Layer 6 of a small transformer language model trained on English Wikipedia (13 layers, counted from 0, width 128).
A neuron's activation on a vector x is SiLU(gate . x) times (in . x), where the dot is the dot product.

Input weights of the MLP neurons that the questions are about. A number n stands for (n - 500) times 0.0012.
n7 gate: 560,594,415,482,344,413,343,566,442,559,690,438,546,789,509,604,435,513,292,383,408,427,594,487,735,327,570,651,599,421,464,400,635,504,355,726,391,619,749,403,215,586,455,316,687,509,513,731,513,463,461,500,338,389,315,340,578,623,774,274,277,549,648,517,224,656,404,691,685,678,274,451,598,445,647,474,617,548,250,568,589,721,548,697,540,665,333,541,673,404,500,442,433,540,718,744,26,523,311,107,622,701,205,536,614,513,323,500,412,645,384,282,374,509,446,424,237,642,509,365,619,514,231,409,409,627,350,461
n92 gate: 436,679,637,259,442,611,687,558,479,568,336,645,751,294,471,492,488,463,303,542,293,392,695,555,630,434,655,599,291,565,605,545,470,545,529,706,492,578,788,353,488,553,879,396,446,678,611,539,451,670,444,406,459,595,475,475,508,435,462,468,670,537,675,524,807,464,611,488,564,541,537,521,603,555,550,202,265,525,492,728,305,488,488,432,309,657,647,651,293,598,361,629,620,755,922,513,517,606,624,566,689,679,459,327,509,537,335,669,668,504,616,537,622,347,711,624,860,568,378,479,568,576,484,542,306,484,618,533
n145 gate: 623,645,487,504,491,326,769,399,542,491,466,216,583,301,487,663,223,381,471,620,404,484,449,428,453,470,764,340,735,488,650,504,873,724,496,521,322,651,720,634,496,605,675,650,453,444,416,579,537,278,459,677,425,335,779,635,604,412,491,366,398,542,457,434,651,611,417,479,479,797,656,382,470,347,775,366,388,659,449,664,662,584,370,247,521,742,491,491,608,526,392,436,640,546,575,614,347,500,359,441,556,585,466,563,718,610,459,713,89,383,453,475,741,813,445,385,275,356,400,470,635,392,675,426,652,633,574,492
n171 gate: 333,425,526,531,290,388,443,517,552,665,829,491,724,692,677,394,351,671,591,570,625,660,338,459,300,526,569,630,240,444,434,573,372,374,513,556,634,276,406,474,369,516,368,337,688,263,513,396,479,513,542,699,577,321,668,661,554,466,364,517,614,596,526,688,482,534,621,565,394,605,105,175,500,446,596,345,469,617,640,326,710,417,496,725,298,448,699,194,527,585,754,443,312,378,440,500,373,634,396,802,482,201,465,526,778,805,373,752,418,483,465,513,270,325,426,745,504,513,526,318,428,446,550,406,513,706,308,633
n185 gate: 626,550,545,505,441,847,523,652,580,298,772,478,567,379,571,286,487,442,420,586,641,452,419,500,450,312,531,652,432,478,673,509,547,688,660,572,624,371,456,673,599,516,382,672,342,95,719,318,786,306,678,620,385,487,682,422,560,266,351,306,603,554,573,746,550,251,352,437,809,464,370,344,818,746,424,558,509,487,212,486,437,317,314,509,302,675,518,432,528,667,477,342,536,634,513,92,392,597,439,401,445,541,419,778,726,760,509,283,616,718,765,585,605,445,527,793,586,625,469,441,270,514,461,491,362,593,408,465
n217 gate: 740,496,488,582,424,722,516,520,227,504,492,540,593,770,532,690,578,707,460,689,218,523,416,413,561,591,500,488,564,762,544,762,742,583,244,599,859,717,426,571,392,409,520,416,604,365,567,583,539,672,446,453,657,548,670,524,439,445,629,374,755,504,355,457,399,492,557,687,658,460,528,421,409,714,444,634,302,457,312,366,540,452,681,545,284,444,407,456,610,529,370,564,568,373,645,591,408,422,682,624,597,724,368,305,500,321,523,454,500,551,600,548,577,496,712,472,552,701,473,181,443,484,695,704,520,672,296,524
n237 gate: 528,234,123,720,635,463,685,375,478,381,398,827,696,496,531,713,435,348,713,509,548,422,518,683,336,669,270,781,315,333,627,636,223,656,527,304,505,518,373,876,688,394,590,527,639,418,424,551,592,348,608,651,253,687,554,537,371,526,396,607,567,478,509,443,450,474,394,603,461,357,660,296,304,685,634,474,573,566,415,418,294,763,734,495,590,572,577,573,966,509,555,347,536,607,513,334,410,853,477,181,559,379,536,473,463,478,96,575,394,398,670,554,527,454,437,406,473,477,526,627,546,436,569,436,656,417,587,328
n317 gate: 487,552,526,619,336,690,552,427,496,575,585,698,608,384,202,470,262,826,279,578,580,695,522,529,247,603,292,479,205,353,613,538,563,427,552,491,526,449,521,687,620,524,422,457,367,632,445,647,508,623,496,423,504,479,644,487,381,314,452,488,693,354,435,613,557,563,571,645,512,453,684,325,440,637,586,90,335,390,638,369,367,637,665,624,504,582,474,269,439,407,679,621,577,551,508,527,272,751,536,513,565,319,797,590,323,628,367,482,517,725,406,517,321,169,797,534,294,867,719,544,487,746,628,649,474,538,518,255
n319 gate: 523,257,390,182,320,437,654,513,674,253,500,329,443,675,539,149,462,566,265,805,586,640,355,508,229,609,374,395,425,595,607,491,514,557,509,504,630,340,741,699,474,540,451,584,456,590,491,382,607,523,729,391,513,504,589,581,603,427,500,605,395,438,460,573,969,449,414,461,699,605,312,452,517,699,434,267,456,357,324,518,258,666,703,473,460,719,878,335,500,577,344,566,627,819,749,432,425,374,309,421,308,531,522,710,500,517,585,702,574,331,456,535,696,315,482,504,430,505,199,220,491,455,445,572,648,595,599,384
n7 in: 746,532,488,558,807,546,391,260,632,455,592,315,519,588,568,308,567,605,396,374,476,589,629,492,602,500,683,380,321,504,451,342,542,448,778,436,479,432,571,436,250,419,468,642,278,529,384,408,370,252,453,380,496,388,769,405,277,283,382,600,375,653,484,473,705,707,744,444,453,154,484,568,805,641,644,401,606,365,488,615,770,580,774,682,504,428,476,480,557,637,402,593,343,596,346,670,472,521,421,419,353,371,677,616,508,544,504,639,747,552,653,580,382,545,512,500,516,504,248,598,582,549,631,430,689,453,406,370
n92 in: 616,513,670,572,799,577,608,595,389,517,500,629,504,244,709,643,351,600,356,487,777,464,529,661,370,554,480,314,739,573,408,488,426,463,673,764,487,570,337,598,745,527,763,651,766,449,739,345,565,491,733,739,692,421,517,432,547,655,404,500,371,442,521,298,369,629,483,318,372,463,178,525,380,329,603,553,445,484,567,610,571,500,353,453,384,807,424,479,475,440,563,350,454,541,695,487,525,653,552,467,344,304,720,492,705,500,548,561,422,635,923,318,428,743,492,463,529,598,516,315,428,521,365,521,475,504,415,235
n145 in: 413,340,293,589,484,222,312,393,520,492,555,428,556,322,677,605,670,592,536,608,394,531,732,508,593,638,692,306,508,426,790,695,483,401,561,543,638,716,562,724,408,500,564,472,432,370,322,223,356,524,550,563,758,456,246,598,569,488,428,500,564,675,315,314,642,465,647,441,504,417,512,382,559,512,726,653,468,567,424,370,572,310,371,394,408,464,532,657,419,570,520,512,595,365,523,488,496,496,743,165,355,696,544,627,431,623,465,458,531,296,583,492,544,692,249,552,659,635,286,569,260,667,355,208,386,543,549,656
n171 in: 565,611,697,621,295,435,480,340,574,251,547,382,504,778,395,536,657,567,387,262,388,451,366,198,436,500,713,293,556,577,528,477,665,355,328,645,568,585,608,558,287,547,453,464,654,536,516,655,411,532,393,278,477,574,472,198,677,550,809,489,276,433,567,427,528,653,544,375,458,429,574,633,535,455,437,628,683,418,386,540,496,398,581,613,382,303,596,608,464,419,616,386,563,571,346,670,532,552,769,382,536,421,287,312,597,398,588,549,305,267,575,775,596,649,449,717,472,549,542,616,532,620,258,669,424,434,633,616
n185 in: 332,377,285,411,373,644,438,295,813,330,726,513,533,749,543,74,449,526,374,553,573,365,311,679,393,570,232,517,416,406,309,616,312,287,504,765,330,280,418,427,693,656,606,615,360,572,722,668,466,293,551,626,715,478,624,612,527,423,575,320,377,667,549,577,531,347,608,443,496,141,474,526,565,545,212,629,398,760,478,629,518,182,388,473,469,329,851,647,303,559,478,399,465,439,431,450,355,482,464,434,367,575,548,648,383,426,267,436,513,357,636,526,553,257,465,807,452,766,530,491,509,603,471,563,379,448,478,410
n217 in: 594,434,573,622,627,541,646,691,399,674,446,631,331,457,453,592,669,456,504,434,329,468,569,469,412,345,468,341,310,504,261,404,793,558,489,482,570,650,671,464,493,556,551,650,377,474,622,500,642,336,504,561,593,384,544,541,374,436,368,580,420,533,522,617,482,401,276,366,689,790,583,583,420,470,576,343,665,514,565,533,602,417,768,317,395,565,412,147,441,298,533,504,496,652,571,478,551,578,646,460,769,653,515,500,437,348,370,606,367,375,442,522,460,738,224,456,416,474,504,335,645,356,382,481,556,397,585,514
n237 in: 435,475,336,277,492,370,445,554,404,448,412,546,359,240,608,385,398,769,446,377,806,508,394,540,445,425,139,487,436,554,581,397,447,416,684,642,543,342,739,575,445,573,462,229,576,620,429,583,459,353,626,471,545,726,683,715,457,351,216,540,571,458,343,418,526,537,522,688,480,466,458,609,458,660,634,285,428,359,428,483,723,705,579,556,555,353,658,530,410,522,894,614,370,458,578,556,407,595,391,677,594,631,588,194,379,374,622,667,766,566,307,588,423,660,609,631,555,772,393,406,306,693,730,367,427,603,290,698
n317 in: 487,430,306,458,244,559,728,619,263,614,418,521,612,500,382,642,400,372,373,471,630,452,517,539,471,816,642,525,334,387,759,658,668,611,563,537,690,647,734,199,368,383,570,512,228,373,721,727,359,441,524,610,492,508,437,534,635,658,616,599,459,566,592,584,559,400,661,689,221,459,434,193,574,445,619,480,86,243,488,542,570,336,545,619,517,463,412,408,706,602,127,603,681,258,585,504,579,466,564,364,567,471,521,619,513,438,544,496,496,451,570,599,609,580,306,405,541,534,565,567,470,588,464,525,631,561,332,800
n319 in: 570,392,640,276,516,426,520,278,512,524,299,305,429,643,725,262,578,512,547,428,492,573,276,606,290,567,268,361,448,648,674,621,400,563,654,369,541,402,730,288,476,475,468,661,316,390,587,368,656,655,631,322,629,476,439,777,627,465,592,607,560,265,544,656,650,620,696,635,596,393,492,496,631,730,385,390,468,468,388,650,280,615,492,393,384,560,738,266,533,545,391,628,564,306,656,467,536,211,714,440,375,440,464,560,426,413,535,471,429,488,389,679,338,394,396,472,285,590,317,351,455,215,500,524,537,438,419,296

Each question shows a token from some text and the vector x that enters the MLP there. A number n stands for (n - 500) times 0.0082.

"8": 569,473,603,567,444,472,591,341,440,579,484,508,321,559,447,426,660,549,534,468,417,549,420,514,604,462,500,524,453,457,509,448,397,327,521,534,407,620,398,438,476,513,579,516,443,481,556,485,503,641,542,463,511,498,584,399,550,363,505,758,507,526,409,484,481,512,526,433,470,572,445,560,452,620,309,470,523,666,468,427,448,548,430,659,566,389,478,564,403,660,435,522,540,420,446,581,433,585,454,498,503,477,401,519,568,435,500,589,604,396,509,396,566,563,486,469,560,434,617,488,534,530,484,502,562,463,519,450
Which two neurons fire most, strongest first? n317, n237

"end": 371,532,482,609,596,622,559,430,476,435,500,577,537,556,465,542,485,405,413,431,420,531,574,516,650,423,568,498,476,450,441,486,369,622,696,436,505,614,450,405,471,486,569,501,574,530,595,392,461,536,416,630,474,655,459,470,618,632,528,442,516,494,533,212,498,502,628,440,425,266,426,700,516,474,503,552,440,526,547,315,446,335,487,600,583,409,472,590,427,562,551,430,569,475,638,514,564,569,375,541,628,533,247,455,559,484,476,435,535,513,538,527,497,337,648,392,425,415,478,579,460,381,434,647,562,461,532,565
Which neuron lights up most? n92

",": 545,453,533,669,421,479,405,450,518,474,435,490,114,471,516,464,520,434,491,438,546,583,479,464,541,457,531,508,615,431,712,499,413,321,466,473,498,597,507,415,448,482,493,559,457,677,517,456,498,454,508,587,532,493,492,502,537,478,472,496,456,525,517,430,550,456,373,529,486,458,503,499,548,541,601,477,485,395,520,478,312,560,430,526,430,501,496,687,474,445,474,462,451,543,528,518,506,403,483,484,520,521,543,504,394,336,492,406,609,471,480,546,527,491,433,509,470,533,489,486,588,489,539,588,520,573,457,472
Which neuron lights up most? n319

" f": 615,569,580,489,495,519,463,435,423,674,509,405,431,464,491,579,518,463,423,428,542,596,418,491,411,365,461,514,620,625,486,499,390,322,416,540,553,415,548,373,517,541,496,517,541,479,440,460,514,710,548,484,494,476,442,554,476,645,503,471,444,467,509,376,356,438,513,343,481,432,410,501,547,506,500,556,486,444,641,632,594,333,421,682,628,339,481,565,491,434,580,570,459,495,587,392,350,676,437,653,478,618,534,474,531,457,450,571,439,579,654,530,447,785,399,476,424,460,537,606,580,547,469,419,563,381,421,608
Which neuron lights up most? n171

"us": 518,515,435,506,538,519,498,517,518,455,538,529,434,496,403,487,393,480,484,518,604,396,552,507,601,503,494,414,566,703,447,431,482,436,562,445,461,556,515,539,436,461,535,631,385,696,495,590,478,487,473,369,529,498,397,619,499,447,441,542,417,471,408,511,452,426,517,354,413,357,473,517,592,417,528,455,481,577,567,588,562,568,635,430,512,615,445,561,403,495,515,551,467,547,554,515,582,389,550,448,433,571,567,349,624,526,575,270,511,421,545,594,335,469,493,451,447,680,503,533,509,523,449,686,601,537,412,753
Which neuron lights up most? n92

" us": 478,478,350,502,507,553,618,400,518,443,492,516,568,403,626,385,583,338,289,478,567,494,486,482,621,615,415,630,461,541,423,502,212,380,519,568,542,535,601,372,429,478,451,577,453,471,456,548,539,363,574,481,472,592,477,437,465,599,392,535,514,475,555,542,494,486,501,470,418,464,480,585,457,371,443,628,561,495,514,657,472,379,380,425,535,503,375,722,394,393,640,461,470,481,634,374,469,538,678,526,446,484,562,471,626,707,635,619,589,411,652,544,445,591,451,490,477,418,411,580,614,527,526,499,547,461,574,605
Which neuron lights up most? n92

" ab": 533,452,652,505,432,634,448,358,485,508,421,476,404,533,517,633,570,365,445,477,344,266,563,458,309,492,487,641,488,489,394,568,366,556,573,533,434,510,564,379,544,512,533,507,529,366,464,223,604,539,530,496,429,446,301,347,402,506,457,471,560,516,418,383,385,403,303,564,518,504,480,540,533,514,440,487,617,469,582,523,591,483,475,510,475,391,450,612,547,309,510,410,483,504,403,462,522,526,506,586,464,533,744,391,599,405,474,423,537,532,593,595,477,491,506,404,423,496,636,596,549,490,458,506,454,542,547,559
Which neuron lights up most? n317

"003": 474,579,513,557,279,466,411,473,363,563,544,435,244,592,491,624,510,507,456,403,493,560,603,473,559,549,452,393,624,450,490,522,299,263,369,439,526,360,449,449,566,495,408,519,537,450,524,607,459,542,478,530,473,479,541,449,582,521,413,607,463,519,416,401,491,655,297,431,456,545,468,604,441,583,530,534,432,521,472,489,551,392,402,406,471,398,602,422,547,422,472,531,380,539,653,594,590,563,543,463,476,477,617,450,467,480,439,615,554,591,492,516,428,524,368,637,441,642,498,489,584,535,449,440,547,401,459,530
Which neuron lights up most? n171

"ish": 536,468,422,613,575,453,419,357,467,444,486,448,402,512,499,662,544,535,411,535,472,425,551,545,715,517,491,360,421,572,484,427,448,401,457,545,541,583,458,438,435,461,695,536,471,423,501,490,442,669,479,532,663,478,514,482,607,505,515,487,378,650,524,422,496,483,499,499,333,471,453,501,558,545,426,446,484,466,458,666,543,488,443,514,585,563,398,421,534,499,308,519,502,344,515,665,512,634,421,576,415,605,630,617,522,332,547,391,642,501,512,623,516,366,441,378,531,587,494,519,596,536,474,603,559,481,405,588
Which neuron lights up most? n7

"orn": 391,616,381,444,519,308,442,360,551,559,368,612,507,508,587,616,517,405,558,572,503,530,510,507,487,504,419,587,603,316,479,479,645,467,524,618,467,544,470,310,469,488,591,648,431,473,538,497,533,477,464,479,517,486,566,499,335,591,489,508,427,552,505,376,371,505,594,402,387,459,484,544,490,558,460,608,598,469,526,556,580,362,361,568,569,707,459,594,620,432,466,506,377,329,527,333,351,481,314,602,617,498,610,446,364,644,512,606,459,365,449,459,601,412,544,399,394,334,515,521,517,494,503,389,646,500,506,478
Which two neurons fire most, strongest first? n171, n319

" |": 471,432,483,531,448,539,432,597,501,474,452,303,161,416,456,483,519,541,556,535,516,338,572,445,494,444,484,491,482,556,534,497,529,513,550,547,454,550,456,562,511,474,590,497,352,523,543,436,526,399,521,464,479,535,461,374,489,513,509,494,487,490,534,533,569,561,509,543,484,458,417,359,415,515,510,476,548,474,524,531,418,365,400,522,466,397,409,560,533,376,592,515,495,436,482,553,560,518,525,645,688,503,538,385,565,433,598,452,483,457,510,477,467,494,467,551,373,325,397,530,558,580,511,385,617,445,407,501
Which three neurons fire most, strongest first? n185, n319, n92

"ec": 449,526,562,619,422,543,470,391,413,528,600,455,515,397,441,824,480,444,626,529,542,538,413,530,392,478,540,371,456,624,562,426,486,475,534,536,430,506,418,460,588,475,502,636,494,670,511,376,507,395,491,422,514,547,396,554,456,299,472,499,530,498,485,491,339,387,686,316,560,481,327,489,547,417,503,561,545,473,612,490,510,519,575,358,475,515,654,483,359,603,322,528,503,530,367,552,565,532,507,483,450,467,623,421,470,510,599,577,601,407,386,496,533,417,504,557,393,465,319,486,352,598,569,493,607,590,539,603
Which neuron lights up most? n145

" family": 574,514,361,630,504,502,441,396,534,529,478,401,280,477,517,470,542,532,319,544,606,499,462,515,570,553,617,300,546,624,421,422,377,407,576,446,408,600,505,370,536,506,458,483,434,457,467,399,467,627,512,516,560,369,345,626,441,431,553,495,578,487,390,356,455,508,464,479,490,497,524,476,470,565,385,474,607,590,557,382,611,597,343,399,477,389,381,558,457,581,497,475,514,456,448,597,462,541,331,519,267,565,451,615,457,309,615,467,653,504,628,610,428,542,494,438,455,465,476,460,587,574,492,354,586,472,544,501
Which neuron lights up most? n317

".": 468,471,481,609,491,428,391,422,403,398,514,470,191,585,559,532,539,470,343,431,489,595,624,508,377,525,560,576,472,505,388,470,510,472,481,525,597,551,514,468,488,494,576,497,455,263,526,485,405,380,488,397,535,554,528,444,553,580,531,525,581,471,696,575,604,487,568,443,494,405,489,527,366,440,513,524,399,495,527,592,456,503,521,517,512,417,555,562,517,561,474,568,412,420,438,573,476,379,475,469,615,583,533,474,344,652,543,394,522,437,644,482,600,436,364,514,487,515,363,542,729,480,547,509,471,461,419,598
Which neuron fires most, and how strongly? n237, at about 0.21

"to": 498,620,569,512,607,530,271,598,393,592,437,602,387,424,381,632,561,457,481,482,416,507,316,583,637,513,571,497,521,516,470,583,520,427,565,559,408,477,529,548,590,485,392,642,520,506,660,567,547,595,447,525,524,522,554,481,509,502,502,495,468,477,436,522,402,550,386,278,405,407,569,536,529,510,542,458,557,513,450,353,509,553,346,449,563,594,522,631,666,427,453,544,509,523,514,546,661,600,391,462,593,567,379,322,577,540,545,386,552,435,511,554,380,569,489,393,481,629,521,432,546,254,476,488,553,374,406,557
Which two neurons fire most, strongest first? n185, n217

" sh": 532,526,511,703,749,525,408,377,488,561,439,350,544,427,542,582,553,571,313,439,442,565,517,461,560,415,691,567,666,519,483,485,523,311,589,488,376,515,467,504,488,520,536,630,579,545,467,461,583,503,540,599,444,725,411,506,484,553,548,459,436,416,481,412,508,554,507,422,473,392,395,574,517,556,457,499,560,473,576,573,396,274,523,567,497,213,393,482,542,379,411,483,507,448,546,584,373,572,405,456,488,614,514,527,556,394,655,325,410,600,521,651,459,526,370,405,603,481,556,454,408,460,490,530,541,307,617,522
Which neuron fires most, and how strongly? n237, at about 0.61

" e": 438,456,624,532,298,621,516,512,375,623,480,518,449,443,533,767,505,591,527,496,653,464,475,479,568,629,531,465,504,654,485,383,568,447,391,625,471,465,613,497,520,520,539,546,478,329,459,537,544,559,513,473,492,547,308,580,565,490,534,387,453,523,549,523,435,541,404,524,444,364,594,528,490,464,573,551,619,572,579,585,602,482,474,580,670,285,539,627,354,466,684,531,500,437,495,352,591,392,410,524,448,395,468,386,483,443,520,504,594,526,622,508,528,602,480,424,652,484,568,507,425,547,603,505,506,286,447,467
Which neuron lights up most? n7

"at": 474,619,535,578,623,431,706,482,514,275,448,389,583,405,528,558,518,455,449,429,545,402,523,544,546,547,516,499,612,515,496,489,696,447,524,638,416,596,445,462,434,468,379,581,448,417,484,450,522,611,483,386,413,542,528,576,522,484,540,558,498,515,418,478,601,495,559,496,422,543,472,703,447,501,590,570,580,464,444,543,488,419,480,495,591,378,501,458,707,329,411,413,558,459,313,474,538,227,531,609,402,712,483,381,619,501,476,459,498,473,425,484,417,731,485,507,377,407,550,386,548,524,482,421,472,392,575,493
Which three neurons fire most, strongest first? n145, n185, n237